Layer 11 of a small transformer language model trained on English Wikipedia (22 layers, counted from 0, width 128).
A neuron's activation on a vector x is ReLU(gate . x) times (in . x), where the dot is the dot product.

Input weights of the MLP neurons that the questions are about. A number n stands for (n - 128) times 0.0039.
n117 gate: 113, 107, 126, 141, 104, 139, 116, 119, 128, 148, 172, 188, 111, 106, 184, 69, 96, 147, 177, 113, 171, 120, 122, 130, 37, 140, 176, 145, 93, 145, 96, 172, 150, 111, 167, 173, 118, 93, 139, 123, 143, 128, 135, 194, 131, 147, 137, 122, 80, 132, 139, 119, 147, 129, 145, 94, 128, 133, 108, 116, 144, 120, 146, 130, 156, 140, 98, 115, 79, 98, 150, 125, 75, 175, 110, 157, 160, 71, 194, 106, 125, 130, 140, 87, 137, 106, 101, 82, 104, 77, 197, 57, 125, 121, 120, 190, 155, 146, 122, 118, 178, 125, 131, 68, 125, 186, 111, 175, 84, 134, 189, 124, 148, 152, 119, 136, 125, 141, 94, 85, 164, 184, 107, 120, 198, 89, 112, 174
n141 gate: 190, 62, 139, 96, 105, 177, 121, 48, 188, 149, 173, 219, 139, 97, 123, 181, 89, 138, 103, 116, 152, 154, 145, 86, 129, 132, 66, 164, 160, 118, 189, 138, 94, 84, 112, 84, 162, 82, 132, 152, 101, 132, 119, 141, 165, 96, 121, 93, 139, 184, 158, 113, 178, 117, 154, 106, 153, 105, 144, 162, 134, 136, 104, 55, 197, 143, 121, 75, 180, 103, 173, 90, 117, 145, 136, 123, 98, 127, 170, 166, 127, 147, 84, 161, 140, 109, 134, 66, 121, 78, 171, 116, 127, 162, 190, 161, 176, 93, 102, 138, 158, 172, 116, 147, 160, 85, 173, 103, 159, 95, 167, 126, 180, 106, 123, 75, 106, 137, 132, 176, 198, 108, 102, 117, 198, 123, 99, 154
n159 gate: 115, 142, 98, 129, 97, 93, 135, 98, 178, 200, 134, 183, 193, 136, 109, 81, 176, 126, 85, 109, 170, 150, 140, 89, 97, 139, 117, 145, 82, 112, 140, 119, 112, 118, 149, 139, 216, 138, 111, 151, 139, 126, 169, 100, 152, 133, 87, 129, 138, 94, 156, 115, 119, 110, 126, 76, 108, 96, 132, 75, 115, 116, 116, 110, 109, 152, 126, 93, 152, 94, 114, 113, 157, 125, 212, 154, 129, 136, 183, 135, 143, 122, 138, 130, 150, 109, 156, 80, 114, 112, 127, 84, 117, 103, 88, 104, 146, 87, 146, 83, 164, 127, 146, 139, 119, 167, 37, 147, 60, 88, 111, 77, 158, 74, 127, 122, 129, 129, 120, 172, 140, 151, 140, 124, 85, 130, 163, 206
n162 gate: 176, 140, 147, 105, 81, 48, 174, 68, 144, 169, 171, 85, 136, 126, 157, 165, 156, 120, 180, 109, 107, 88, 154, 111, 79, 134, 169, 199, 94, 96, 106, 113, 152, 125, 89, 74, 87, 120, 115, 83, 136, 159, 156, 93, 186, 193, 190, 73, 152, 74, 114, 112, 125, 126, 113, 142, 173, 36, 165, 100, 161, 189, 123, 216, 83, 140, 122, 119, 162, 140, 115, 118, 35, 74, 115, 137, 112, 111, 135, 39, 88, 122, 151, 176, 174, 149, 159, 162, 129, 125, 113, 93, 101, 113, 130, 125, 135, 83, 155, 109, 125, 84, 57, 134, 198, 111, 132, 200, 122, 157, 130, 129, 136, 139, 140, 118, 180, 86, 182, 105, 90, 129, 131, 233, 68, 80, 153, 130
n168 gate: 116, 170, 128, 93, 151, 118, 77, 142, 147, 152, 93, 134, 125, 140, 151, 133, 161, 143, 102, 111, 106, 117, 93, 151, 117, 158, 94, 112, 154, 179, 141, 170, 119, 122, 86, 151, 113, 169, 57, 140, 150, 95, 94, 111, 166, 174, 147, 109, 164, 23, 151, 132, 91, 187, 150, 72, 205, 111, 121, 116, 129, 137, 83, 120, 134, 141, 114, 128, 170, 74, 167, 101, 96, 157, 126, 131, 86, 156, 108, 152, 153, 113, 85, 81, 101, 172, 136, 88, 126, 164, 101, 97, 113, 97, 160, 156, 154, 112, 96, 152, 182, 120, 136, 138, 121, 90, 86, 85, 181, 201, 47, 124, 123, 71, 147, 142, 100, 190, 131, 127, 184, 109, 133, 136, 115, 125, 122, 109
n179 gate: 153, 148, 137, 202, 141, 106, 146, 139, 130, 178, 177, 116, 186, 63, 195, 99, 69, 141, 165, 176, 104, 125, 148, 131, 187, 204, 191, 127, 119, 138, 114, 185, 169, 120, 86, 128, 151, 159, 70, 124, 156, 149, 108, 116, 155, 155, 105, 150, 159, 168, 118, 196, 133, 184, 125, 81, 87, 130, 91, 153, 146, 112, 129, 169, 169, 137, 146, 114, 164, 178, 117, 140, 83, 114, 148, 177, 87, 149, 90, 131, 119, 114, 116, 172, 156, 142, 98, 66, 135, 149, 180, 138, 111, 145, 136, 250, 127, 73, 133, 141, 138, 88, 115, 89, 131, 99, 86, 129, 140, 88, 143, 170, 194, 172, 133, 142, 125, 136, 95, 195, 170, 118, 159, 141, 165, 117, 125, 167
n117 in: 122, 178, 98, 153, 86, 133, 71, 167, 162, 130, 112, 111, 173, 130, 114, 144, 117, 136, 89, 131, 121, 119, 166, 128, 111, 88, 126, 89, 113, 166, 108, 109, 68, 216, 121, 61, 122, 141, 117, 143, 111, 137, 101, 105, 147, 122, 193, 135, 150, 147, 145, 167, 146, 150, 137, 131, 82, 120, 170, 128, 154, 144, 81, 103, 93, 97, 183, 126, 203, 190, 113, 124, 128, 149, 116, 167, 100, 167, 78, 138, 122, 141, 116, 101, 153, 118, 131, 138, 93, 117, 78, 111, 129, 139, 159, 53, 100, 131, 41, 128, 124, 142, 190, 158, 168, 134, 127, 212, 94, 127, 84, 117, 145, 133, 119, 153, 67, 166, 161, 157, 144, 114, 165, 47, 123, 168, 130, 151
n141 in: 165, 126, 100, 146, 116, 149, 125, 159, 46, 62, 72, 147, 149, 205, 92, 118, 140, 152, 84, 95, 149, 131, 104, 73, 83, 141, 120, 138, 119, 137, 134, 204, 183, 148, 81, 143, 82, 84, 133, 134, 197, 133, 89, 89, 189, 121, 179, 91, 143, 103, 121, 122, 169, 147, 91, 99, 77, 117, 124, 94, 60, 117, 112, 86, 159, 157, 150, 146, 169, 161, 128, 139, 94, 154, 187, 81, 127, 160, 105, 71, 165, 81, 99, 166, 208, 61, 110, 187, 128, 125, 91, 129, 140, 148, 108, 127, 120, 96, 33, 131, 150, 128, 167, 130, 127, 141, 133, 161, 124, 113, 123, 147, 121, 181, 125, 144, 116, 88, 152, 125, 110, 161, 165, 70, 143, 135, 177, 83
n159 in: 136, 106, 106, 108, 112, 145, 107, 157, 118, 73, 106, 150, 77, 156, 144, 100, 121, 100, 92, 115, 86, 99, 101, 161, 142, 133, 160, 109, 192, 101, 109, 156, 111, 129, 120, 163, 139, 149, 39, 145, 109, 133, 161, 138, 176, 190, 135, 79, 84, 106, 147, 166, 123, 102, 79, 111, 121, 148, 177, 147, 168, 126, 103, 116, 106, 149, 119, 203, 194, 122, 128, 173, 134, 205, 137, 96, 168, 108, 117, 112, 103, 177, 156, 168, 109, 169, 103, 127, 145, 123, 105, 128, 80, 105, 96, 202, 157, 136, 125, 178, 94, 135, 86, 209, 62, 123, 95, 119, 166, 168, 156, 97, 113, 193, 86, 152, 105, 171, 193, 132, 89, 144, 114, 90, 138, 125, 54, 119
n162 in: 88, 158, 56, 114, 128, 133, 81, 146, 90, 111, 140, 182, 135, 130, 84, 177, 121, 133, 159, 89, 145, 50, 104, 188, 138, 97, 90, 136, 70, 186, 56, 126, 108, 137, 86, 162, 101, 146, 155, 120, 129, 213, 116, 45, 89, 151, 111, 147, 160, 149, 159, 91, 158, 125, 164, 113, 119, 167, 120, 205, 156, 46, 102, 121, 165, 131, 94, 61, 106, 145, 96, 30, 198, 82, 132, 101, 155, 115, 102, 215, 167, 97, 128, 82, 139, 125, 149, 159, 104, 145, 115, 198, 110, 76, 165, 200, 100, 156, 163, 96, 175, 175, 143, 141, 108, 111, 163, 153, 151, 144, 149, 134, 92, 157, 203, 173, 94, 81, 139, 184, 148, 160, 141, 107, 185, 133, 118, 142
n168 in: 179, 118, 81, 111, 123, 89, 147, 150, 122, 77, 151, 85, 128, 119, 114, 139, 144, 74, 91, 164, 88, 172, 80, 147, 142, 138, 120, 116, 177, 129, 140, 161, 137, 137, 137, 123, 139, 119, 129, 137, 107, 90, 140, 121, 196, 120, 179, 169, 86, 124, 196, 143, 171, 106, 71, 97, 112, 146, 129, 136, 113, 149, 123, 82, 100, 205, 109, 145, 96, 59, 143, 107, 105, 160, 132, 128, 90, 189, 177, 86, 126, 158, 171, 147, 146, 84, 108, 106, 191, 194, 122, 87, 144, 197, 128, 153, 142, 92, 191, 143, 115, 147, 127, 104, 103, 144, 120, 166, 105, 96, 141, 136, 151, 124, 134, 122, 118, 174, 109, 134, 126, 126, 134, 98, 114, 87, 161, 152
n179 in: 116, 118, 102, 106, 146, 161, 69, 111, 180, 229, 107, 191, 126, 95, 163, 116, 146, 83, 169, 81, 60, 135, 62, 184, 90, 84, 149, 153, 146, 137, 135, 206, 95, 99, 66, 222, 81, 76, 138, 174, 137, 120, 160, 159, 81, 120, 127, 137, 133, 137, 112, 128, 149, 61, 106, 163, 143, 101, 186, 136, 152, 82, 99, 113, 150, 131, 141, 171, 44, 96, 112, 122, 99, 138, 152, 149, 120, 105, 91, 117, 102, 107, 108, 110, 94, 113, 54, 115, 131, 130, 164, 105, 132, 230, 183, 167, 131, 107, 130, 135, 176, 128, 44, 126, 134, 165, 104, 142, 129, 227, 122, 135, 117, 105, 112, 194, 121, 110, 208, 190, 196, 129, 167, 168, 144, 112, 80, 137

Each question shows a token from some text and the vector x that enters the MLP there. A number n stands for (n - 128) times 0.031.

"m": 109, 137, 139, 142, 95, 76, 141, 153, 117, 164, 127, 123, 138, 99, 144, 84, 131, 157, 119, 120, 133, 154, 121, 176, 99, 119, 141, 108, 99, 78, 120, 117, 132, 161, 90, 123, 151, 111, 148, 164, 98, 111, 145, 111, 76, 118, 141, 107, 124, 160, 96, 85, 127, 130, 130, 176, 101, 130, 107, 125, 122, 134, 85, 126, 137, 125, 124, 151, 90, 144, 111, 120, 140, 135, 126, 138, 134, 155, 100, 143, 156, 109, 146, 129, 113, 140, 128, 140, 114, 116, 96, 135, 162, 152, 157, 107, 151, 129, 107, 117, 143, 98, 133, 102, 111, 151, 109, 153, 100, 141, 118, 154, 103, 179, 87, 154, 109, 84, 146, 168, 129, 97, 93, 126, 145, 110, 116, 147
Which two neurons fire most, strongest first? n117, n179

"f": 167, 142, 95, 105, 85, 204, 113, 121, 111, 139, 143, 122, 130, 151, 108, 118, 142, 107, 141, 130, 147, 148, 146, 86, 109, 139, 112, 83, 134, 126, 129, 162, 140, 105, 115, 166, 117, 99, 126, 114, 142, 138, 160, 146, 134, 143, 129, 105, 123, 146, 149, 145, 90, 152, 100, 72, 81, 153, 122, 144, 121, 134, 155, 145, 133, 119, 96, 93, 90, 131, 95, 156, 143, 172, 133, 136, 122, 115, 101, 128, 111, 112, 88, 134, 131, 115, 139, 108, 99, 101, 133, 135, 131, 138, 125, 166, 116, 129, 162, 140, 135, 109, 136, 98, 144, 156, 85, 129, 131, 98, 113, 159, 78, 160, 111, 119, 137, 136, 135, 136, 149, 148, 161, 95, 131, 146, 103, 135
Which neuron lights up most? n179

".": 145, 124, 127, 123, 97, 128, 192, 106, 154, 145, 102, 118, 132, 130, 117, 110, 120, 114, 103, 155, 155, 152, 111, 129, 97, 127, 137, 112, 160, 132, 152, 108, 140, 84, 96, 150, 154, 113, 140, 155, 126, 143, 116, 132, 119, 113, 147, 146, 113, 153, 155, 122, 106, 106, 114, 126, 165, 117, 133, 150, 84, 104, 158, 139, 126, 109, 127, 130, 75, 113, 105, 137, 97, 160, 162, 161, 133, 133, 129, 130, 152, 115, 141, 130, 90, 112, 129, 148, 119, 104, 105, 127, 147, 154, 91, 136, 156, 134, 124, 122, 111, 96, 157, 129, 131, 132, 133, 151, 167, 127, 124, 97, 145, 143, 116, 103, 86, 153, 166, 140, 117, 104, 139, 96, 117, 93, 121, 96
The most active neuron and its activation: n141, at about 0.3

"d": 142, 139, 126, 135, 103, 120, 160, 114, 177, 177, 128, 151, 166, 109, 151, 113, 100, 154, 128, 142, 163, 120, 162, 143, 133, 115, 102, 132, 128, 176, 129, 132, 126, 159, 100, 145, 123, 78, 171, 144, 128, 127, 139, 70, 124, 147, 141, 150, 169, 172, 151, 95, 101, 135, 98, 187, 147, 102, 126, 159, 107, 140, 177, 134, 113, 95, 91, 125, 99, 154, 130, 135, 94, 117, 102, 151, 95, 129, 92, 149, 161, 122, 108, 147, 111, 130, 162, 92, 141, 131, 114, 166, 122, 107, 105, 138, 140, 104, 116, 119, 127, 134, 137, 97, 120, 145, 152, 134, 81, 169, 132, 141, 125, 124, 107, 155, 131, 114, 156, 129, 114, 118, 107, 122, 113, 132, 147, 115
Which two neurons fire most, strongest first? n162, n179

" Al": 146, 149, 145, 127, 112, 149, 189, 136, 117, 139, 111, 134, 119, 122, 67, 134, 121, 147, 120, 149, 152, 111, 112, 97, 103, 149, 128, 122, 154, 110, 102, 132, 114, 119, 99, 112, 124, 132, 159, 111, 161, 140, 120, 106, 120, 121, 129, 73, 130, 135, 129, 88, 126, 151, 95, 192, 146, 148, 110, 158, 115, 121, 181, 167, 158, 95, 172, 144, 93, 121, 132, 145, 119, 104, 149, 173, 126, 122, 105, 153, 137, 161, 172, 172, 107, 159, 144, 157, 142, 84, 128, 154, 145, 130, 102, 127, 172, 125, 103, 165, 139, 147, 156, 138, 113, 108, 144, 152, 134, 86, 137, 106, 138, 154, 135, 112, 108, 122, 156, 135, 124, 117, 134, 120, 121, 144, 125, 102
The most active neuron and its activation: n141, at about 0.2

"es": 165, 155, 128, 152, 130, 156, 161, 120, 167, 167, 104, 106, 95, 124, 126, 135, 195, 161, 114, 90, 155, 153, 94, 130, 80, 140, 104, 94, 119, 102, 120, 132, 122, 114, 146, 134, 79, 115, 110, 127, 75, 127, 142, 106, 139, 138, 101, 125, 131, 145, 124, 124, 140, 138, 136, 68, 87, 108, 135, 170, 158, 144, 109, 132, 136, 131, 148, 107, 86, 137, 107, 128, 135, 145, 109, 132, 128, 143, 121, 131, 146, 148, 138, 144, 114, 153, 116, 133, 93, 93, 133, 127, 147, 148, 149, 72, 130, 130, 118, 126, 118, 107, 135, 128, 170, 146, 133, 118, 121, 144, 204, 138, 143, 123, 114, 104, 106, 96, 136, 158, 107, 120, 105, 108, 109, 150, 132, 128
Which neuron lights up most? n117

"1": 141, 133, 115, 117, 111, 118, 140, 104, 168, 134, 90, 109, 116, 132, 148, 99, 125, 148, 105, 134, 147, 132, 118, 146, 106, 144, 151, 120, 177, 147, 121, 135, 130, 117, 111, 118, 145, 129, 131, 130, 122, 135, 127, 103, 98, 127, 126, 100, 118, 155, 156, 101, 141, 146, 120, 164, 131, 136, 157, 135, 112, 122, 128, 190, 116, 125, 138, 125, 73, 97, 69, 145, 154, 138, 133, 153, 125, 133, 144, 135, 150, 98, 113, 171, 100, 122, 141, 174, 99, 104, 126, 115, 189, 91, 102, 161, 129, 104, 133, 110, 95, 126, 128, 127, 114, 143, 147, 127, 171, 121, 137, 133, 162, 140, 114, 108, 103, 105, 145, 146, 109, 127, 129, 127, 139, 128, 101, 122
Which neuron lights up most? n162

"he": 124, 135, 134, 146, 108, 133, 141, 151, 107, 164, 80, 149, 114, 112, 120, 126, 150, 127, 121, 133, 145, 132, 158, 119, 68, 130, 114, 87, 121, 107, 135, 115, 124, 139, 120, 115, 135, 87, 112, 99, 107, 86, 132, 127, 126, 103, 128, 105, 119, 156, 92, 100, 56, 126, 59, 111, 115, 152, 145, 134, 127, 130, 115, 127, 117, 139, 120, 156, 104, 110, 115, 132, 167, 139, 149, 112, 122, 138, 111, 137, 127, 152, 164, 154, 76, 147, 126, 126, 160, 100, 149, 112, 163, 196, 114, 78, 136, 134, 125, 115, 118, 78, 110, 124, 120, 153, 102, 113, 93, 114, 150, 110, 108, 189, 104, 142, 108, 136, 165, 157, 127, 128, 104, 159, 153, 137, 125, 157
The most active neuron and its activation: n159, at about 1.6

"4": 111, 145, 103, 113, 140, 147, 151, 94, 155, 137, 98, 158, 141, 110, 136, 135, 112, 150, 117, 155, 156, 117, 116, 102, 126, 126, 81, 130, 114, 137, 113, 108, 136, 120, 112, 124, 149, 136, 121, 121, 146, 133, 121, 146, 125, 137, 147, 127, 148, 173, 136, 122, 127, 114, 64, 183, 162, 129, 130, 173, 114, 96, 138, 128, 114, 127, 143, 124, 67, 153, 109, 132, 118, 143, 128, 153, 130, 121, 116, 116, 116, 78, 135, 111, 120, 117, 134, 121, 149, 132, 124, 92, 157, 145, 61, 94, 160, 141, 93, 134, 132, 150, 140, 117, 130, 152, 146, 112, 162, 123, 156, 121, 110, 124, 126, 130, 141, 141, 135, 147, 136, 116, 152, 100, 121, 115, 136, 120
Which neuron lights up most? n141

"c": 150, 106, 120, 152, 144, 135, 128, 101, 122, 155, 103, 113, 111, 133, 133, 132, 110, 134, 116, 139, 144, 115, 140, 88, 79, 125, 141, 106, 143, 106, 109, 90, 124, 127, 138, 109, 179, 122, 104, 125, 112, 142, 114, 111, 165, 125, 96, 100, 141, 141, 161, 102, 157, 165, 129, 118, 126, 130, 115, 142, 132, 141, 104, 103, 124, 130, 139, 117, 66, 92, 154, 118, 132, 126, 137, 130, 132, 103, 126, 170, 131, 141, 122, 132, 120, 129, 134, 137, 133, 122, 128, 86, 145, 88, 90, 124, 168, 145, 119, 126, 151, 112, 121, 113, 119, 123, 115, 111, 161, 72, 120, 148, 154, 151, 143, 127, 70, 96, 126, 114, 109, 169, 151, 101, 124, 139, 135, 114
Which neuron lights up most? n141

"vi": 140, 186, 122, 168, 100, 147, 140, 93, 143, 162, 130, 131, 161, 103, 134, 117, 86, 155, 124, 116, 120, 151, 101, 136, 129, 112, 98, 120, 131, 114, 110, 121, 98, 150, 162, 149, 163, 108, 142, 169, 126, 105, 104, 149, 116, 137, 114, 80, 139, 114, 180, 82, 120, 141, 139, 140, 124, 145, 100, 146, 97, 88, 185, 139, 109, 107, 136, 118, 92, 129, 112, 131, 156, 173, 140, 163, 136, 126, 108, 141, 101, 140, 141, 131, 99, 138, 163, 125, 155, 140, 129, 141, 183, 101, 86, 143, 158, 136, 111, 168, 150, 115, 166, 131, 139, 138, 131, 119, 111, 118, 119, 139, 104, 160, 137, 125, 130, 147, 182, 143, 138, 100, 140, 101, 155, 113, 141, 103
The most active neuron and its activation: n117, at about 0.34

"K": 110, 110, 97, 143, 131, 101, 145, 125, 147, 145, 103, 132, 134, 124, 110, 107, 139, 151, 120, 98, 135, 147, 123, 115, 112, 112, 103, 138, 129, 138, 105, 143, 139, 117, 73, 116, 159, 166, 180, 185, 120, 101, 193, 131, 132, 130, 179, 112, 113, 157, 104, 74, 140, 188, 104, 135, 125, 114, 112, 93, 142, 101, 144, 115, 145, 121, 141, 144, 96, 115, 145, 84, 187, 156, 99, 134, 142, 146, 166, 114, 152, 144, 107, 136, 176, 134, 149, 96, 142, 108, 104, 119, 125, 127, 102, 104, 154, 120, 135, 111, 156, 103, 106, 82, 109, 129, 107, 131, 148, 87, 93, 144, 118, 153, 127, 117, 101, 131, 131, 112, 139, 164, 108, 139, 128, 138, 121, 106
Which neuron lights up most? n141

"ons": 128, 153, 154, 110, 114, 164, 156, 129, 169, 142, 159, 97, 116, 132, 133, 111, 158, 181, 96, 105, 135, 175, 153, 129, 107, 118, 87, 81, 91, 115, 85, 131, 141, 164, 133, 128, 138, 113, 117, 85, 131, 140, 137, 149, 146, 143, 117, 137, 132, 136, 159, 111, 130, 138, 130, 88, 103, 111, 151, 130, 83, 79, 122, 132, 141, 126, 87, 145, 92, 156, 106, 150, 125, 171, 106, 185, 118, 151, 111, 113, 111, 130, 157, 95, 95, 136, 143, 132, 113, 134, 136, 124, 157, 144, 129, 147, 109, 132, 126, 123, 114, 112, 136, 106, 120, 157, 177, 125, 132, 159, 124, 140, 97, 134, 116, 85, 140, 99, 146, 120, 124, 119, 150, 88, 134, 142, 137, 119
Which neuron lights up most? n117

"ord": 132, 93, 125, 117, 162, 159, 135, 113, 144, 152, 157, 173, 138, 119, 188, 123, 140, 207, 97, 131, 130, 135, 125, 123, 127, 141, 109, 131, 105, 125, 88, 123, 152, 133, 111, 136, 175, 100, 145, 157, 113, 125, 115, 107, 136, 172, 131, 111, 141, 158, 101, 91, 122, 138, 95, 96, 125, 134, 154, 158, 102, 107, 156, 97, 115, 100, 107, 122, 105, 133, 92, 150, 148, 181, 109, 134, 111, 146, 95, 111, 112, 122, 150, 139, 125, 130, 106, 143, 132, 117, 149, 116, 140, 112, 98, 147, 181, 116, 98, 92, 142, 149, 117, 128, 121, 90, 130, 136, 110, 112, 135, 153, 115, 122, 101, 100, 127, 78, 160, 189, 131, 146, 123, 151, 154, 115, 117, 91
The three highest activations, in order: n141, n179, n159

"erm": 118, 137, 111, 156, 121, 114, 135, 171, 106, 156, 160, 102, 147, 118, 161, 75, 131, 182, 130, 101, 153, 171, 116, 182, 124, 173, 125, 149, 78, 115, 104, 148, 145, 136, 116, 121, 154, 151, 155, 162, 102, 134, 143, 139, 101, 142, 156, 137, 132, 150, 141, 120, 164, 122, 101, 167, 141, 129, 115, 129, 109, 142, 110, 142, 127, 112, 114, 91, 107, 161, 112, 120, 164, 124, 110, 145, 130, 141, 98, 122, 126, 115, 129, 114, 118, 147, 129, 146, 89, 175, 149, 111, 113, 122, 144, 139, 158, 150, 77, 94, 162, 143, 134, 128, 137, 131, 149, 155, 136, 160, 75, 178, 118, 159, 110, 102, 115, 116, 165, 159, 77, 136, 128, 158, 135, 132, 138, 123
The three highest activations, in order: n162, n179, n117

"te": 125, 156, 118, 130, 98, 82, 185, 171, 124, 154, 117, 160, 159, 121, 116, 132, 133, 171, 94, 116, 153, 102, 103, 130, 112, 148, 103, 119, 120, 132, 109, 144, 132, 146, 111, 138, 119, 135, 134, 131, 109, 110, 166, 120, 136, 148, 175, 131, 161, 145, 177, 116, 110, 95, 111, 119, 141, 161, 134, 106, 121, 139, 113, 139, 103, 135, 141, 118, 77, 126, 123, 128, 155, 147, 133, 104, 117, 155, 104, 120, 127, 118, 95, 92, 106, 161, 158, 112, 105, 135, 102, 133, 140, 109, 100, 160, 129, 116, 109, 153, 136, 127, 121, 117, 87, 136, 129, 82, 128, 100, 122, 149, 125, 141, 117, 121, 150, 163, 142, 116, 114, 113, 155, 157, 124, 115, 141, 128
Which neuron lights up most? n168

"ig": 135, 175, 132, 133, 115, 78, 157, 135, 124, 120, 137, 116, 146, 107, 147, 61, 145, 148, 132, 71, 128, 157, 107, 129, 118, 140, 124, 119, 106, 90, 118, 148, 153, 148, 119, 147, 170, 113, 117, 91, 112, 88, 105, 154, 146, 120, 157, 118, 156, 125, 164, 98, 128, 122, 116, 124, 126, 115, 108, 124, 99, 112, 125, 140, 127, 83, 119, 144, 95, 123, 77, 117, 179, 144, 143, 129, 104, 141, 86, 153, 75, 86, 126, 117, 84, 127, 148, 128, 102, 168, 131, 113, 132, 127, 119, 166, 139, 138, 122, 134, 118, 152, 135, 141, 84, 136, 130, 119, 109, 132, 108, 147, 107, 125, 117, 88, 134, 108, 176, 149, 110, 121, 130, 93, 139, 135, 127, 106
The three highest activations, in order: n159, n179, n168

" and": 123, 166, 125, 113, 144, 153, 133, 138, 117, 135, 133, 156, 121, 139, 116, 121, 160, 146, 131, 141, 161, 134, 101, 156, 135, 123, 116, 109, 125, 155, 87, 82, 113, 142, 154, 104, 137, 126, 115, 161, 119, 130, 125, 131, 107, 123, 130, 146, 150, 139, 160, 100, 153, 140, 90, 108, 137, 124, 158, 151, 155, 152, 166, 134, 110, 110, 139, 162, 65, 79, 140, 81, 148, 160, 112, 132, 109, 122, 99, 117, 155, 157, 138, 88, 113, 137, 139, 130, 125, 157, 102, 112, 134, 108, 94, 152, 116, 114, 123, 128, 121, 131, 133, 126, 146, 139, 113, 109, 114, 106, 171, 111, 131, 153, 127, 143, 144, 124, 147, 114, 129, 144, 153, 127, 133, 131, 133, 137
Which neuron lights up most? n117

" Y": 118, 183, 90, 124, 116, 99, 124, 153, 145, 130, 115, 81, 133, 121, 119, 112, 151, 113, 77, 98, 165, 106, 121, 135, 118, 193, 127, 116, 132, 125, 128, 140, 122, 125, 147, 143, 152, 131, 148, 173, 132, 134, 132, 143, 114, 124, 162, 120, 156, 118, 110, 113, 117, 130, 90, 160, 107, 126, 109, 105, 118, 125, 120, 174, 100, 149, 120, 157, 86, 98, 120, 83, 162, 127, 143, 125, 131, 170, 105, 127, 136, 140, 132, 112, 109, 137, 148, 107, 123, 130, 97, 136, 141, 163, 135, 121, 180, 127, 144, 139, 152, 79, 142, 107, 107, 112, 111, 122, 110, 148, 141, 142, 102, 160, 110, 119, 81, 138, 136, 165, 109, 124, 113, 126, 153, 130, 102, 141
Which two neurons fire most, strongest first? n168, n159

"le": 106, 179, 124, 110, 108, 160, 141, 130, 131, 131, 154, 142, 83, 117, 122, 143, 157, 158, 81, 102, 138, 151, 110, 85, 114, 115, 107, 85, 109, 125, 106, 142, 145, 108, 110, 127, 119, 138, 117, 115, 132, 114, 128, 154, 155, 134, 173, 141, 157, 119, 142, 128, 132, 117, 98, 54, 138, 161, 159, 108, 81, 125, 147, 141, 102, 129, 113, 150, 85, 155, 72, 134, 100, 135, 106, 147, 121, 132, 138, 110, 113, 104, 100, 106, 142, 131, 181, 134, 114, 137, 158, 147, 145, 143, 94, 132, 115, 168, 136, 132, 112, 136, 119, 110, 111, 136, 134, 94, 163, 131, 115, 130, 120, 173, 116, 92, 122, 106, 133, 128, 132, 97, 148, 64, 125, 152, 111, 139
Which two neurons fire most, strongest first? n168, n117

" s": 132, 123, 116, 132, 122, 157, 161, 99, 137, 122, 82, 88, 79, 115, 96, 106, 148, 125, 88, 125, 139, 144, 104, 92, 116, 119, 136, 77, 134, 127, 105, 142, 123, 125, 131, 139, 166, 115, 109, 174, 140, 154, 104, 132, 149, 136, 133, 154, 135, 143, 119, 140, 87, 117, 113, 134, 144, 137, 99, 109, 134, 116, 139, 129, 132, 125, 112, 151, 80, 107, 100, 160, 127, 132, 158, 125, 109, 155, 145, 122, 134, 129, 143, 84, 90, 155, 118, 124, 110, 116, 119, 133, 140, 150, 141, 103, 138, 131, 158, 168, 160, 100, 120, 68, 116, 97, 119, 97, 128, 128, 93, 125, 166, 120, 137, 110, 111, 145, 120, 131, 103, 114, 163, 113, 95, 141, 103, 163
The most active neuron and its activation: n168, at about 1.6

"ow": 147, 130, 86, 154, 92, 182, 138, 147, 129, 159, 89, 119, 141, 124, 123, 124, 160, 110, 153, 125, 160, 135, 139, 154, 118, 142, 90, 127, 141, 142, 133, 143, 134, 161, 126, 160, 132, 102, 138, 184, 169, 99, 167, 155, 137, 134, 141, 120, 158, 159, 65, 99, 78, 137, 109, 147, 125, 127, 132, 120, 121, 152, 123, 148, 116, 118, 91, 128, 93, 101, 156, 148, 156, 112, 121, 92, 128, 139, 100, 127, 120, 145, 91, 102, 123, 134, 151, 94, 140, 144, 99, 119, 144, 150, 84, 133, 162, 119, 156, 149, 126, 104, 111, 100, 144, 117, 126, 161, 116, 140, 131, 152, 70, 135, 111, 151, 98, 145, 131, 151, 147, 120, 140, 126, 132, 112, 143, 126
The most active neuron and its activation: n168, at about 0.27

"L": 122, 115, 113, 140, 157, 142, 165, 151, 123, 183, 129, 101, 135, 120, 133, 137, 151, 100, 112, 82, 154, 157, 122, 119, 129, 141, 128, 125, 130, 108, 79, 136, 109, 144, 111, 103, 145, 153, 177, 160, 166, 137, 123, 120, 116, 113, 139, 188, 157, 143, 158, 133, 178, 152, 89, 160, 141, 114, 121, 127, 147, 117, 114, 152, 96, 123, 166, 87, 81, 103, 144, 107, 98, 161, 142, 154, 110, 135, 134, 124, 142, 160, 143, 136, 131, 156, 140, 158, 135, 149, 123, 134, 133, 105, 134, 150, 128, 114, 101, 127, 158, 129, 150, 94, 100, 112, 127, 123, 119, 108, 127, 124, 136, 156, 129, 123, 96, 110, 168, 139, 116, 118, 104, 103, 134, 147, 98, 107
The most active neuron and its activation: n179, at about 0.41

"on": 140, 122, 108, 140, 129, 100, 144, 128, 156, 168, 119, 129, 131, 142, 105, 130, 143, 147, 137, 115, 169, 130, 126, 177, 126, 123, 111, 139, 134, 98, 108, 127, 99, 173, 132, 85, 118, 119, 147, 144, 122, 120, 148, 142, 113, 134, 154, 161, 130, 135, 170, 63, 122, 117, 130, 181, 149, 106, 97, 132, 97, 143, 109, 136, 116, 98, 111, 160, 87, 128, 161, 149, 165, 117, 116, 103, 154, 133, 105, 129, 131, 141, 142, 164, 117, 149, 138, 158, 146, 142, 112, 157, 144, 125, 157, 144, 163, 118, 62, 125, 132, 140, 134, 123, 113, 121, 129, 124, 127, 149, 110, 160, 127, 118, 141, 173, 126, 142, 196, 108, 117, 119, 142, 135, 113, 83, 147, 117
Which neuron lights up most? n162

"nt": 146, 160, 149, 148, 113, 115, 149, 127, 115, 189, 111, 113, 121, 155, 115, 120, 145, 102, 102, 131, 159, 100, 147, 150, 102, 108, 139, 103, 126, 82, 129, 124, 117, 140, 91, 84, 130, 110, 131, 184, 93, 93, 104, 158, 99, 157, 136, 122, 154, 116, 125, 115, 108, 133, 135, 152, 137, 131, 108, 110, 118, 174, 129, 156, 134, 151, 127, 159, 95, 142, 132, 132, 113, 119, 150, 125, 153, 128, 94, 112, 128, 154, 111, 113, 147, 99, 100, 144, 110, 113, 108, 112, 148, 131, 92, 120, 165, 102, 107, 120, 165, 91, 144, 100, 139, 117, 80, 129, 125, 108, 112, 141, 112, 166, 122, 107, 105, 128, 161, 165, 166, 79, 144, 129, 135, 137, 104, 110
Which neuron lights up most? n179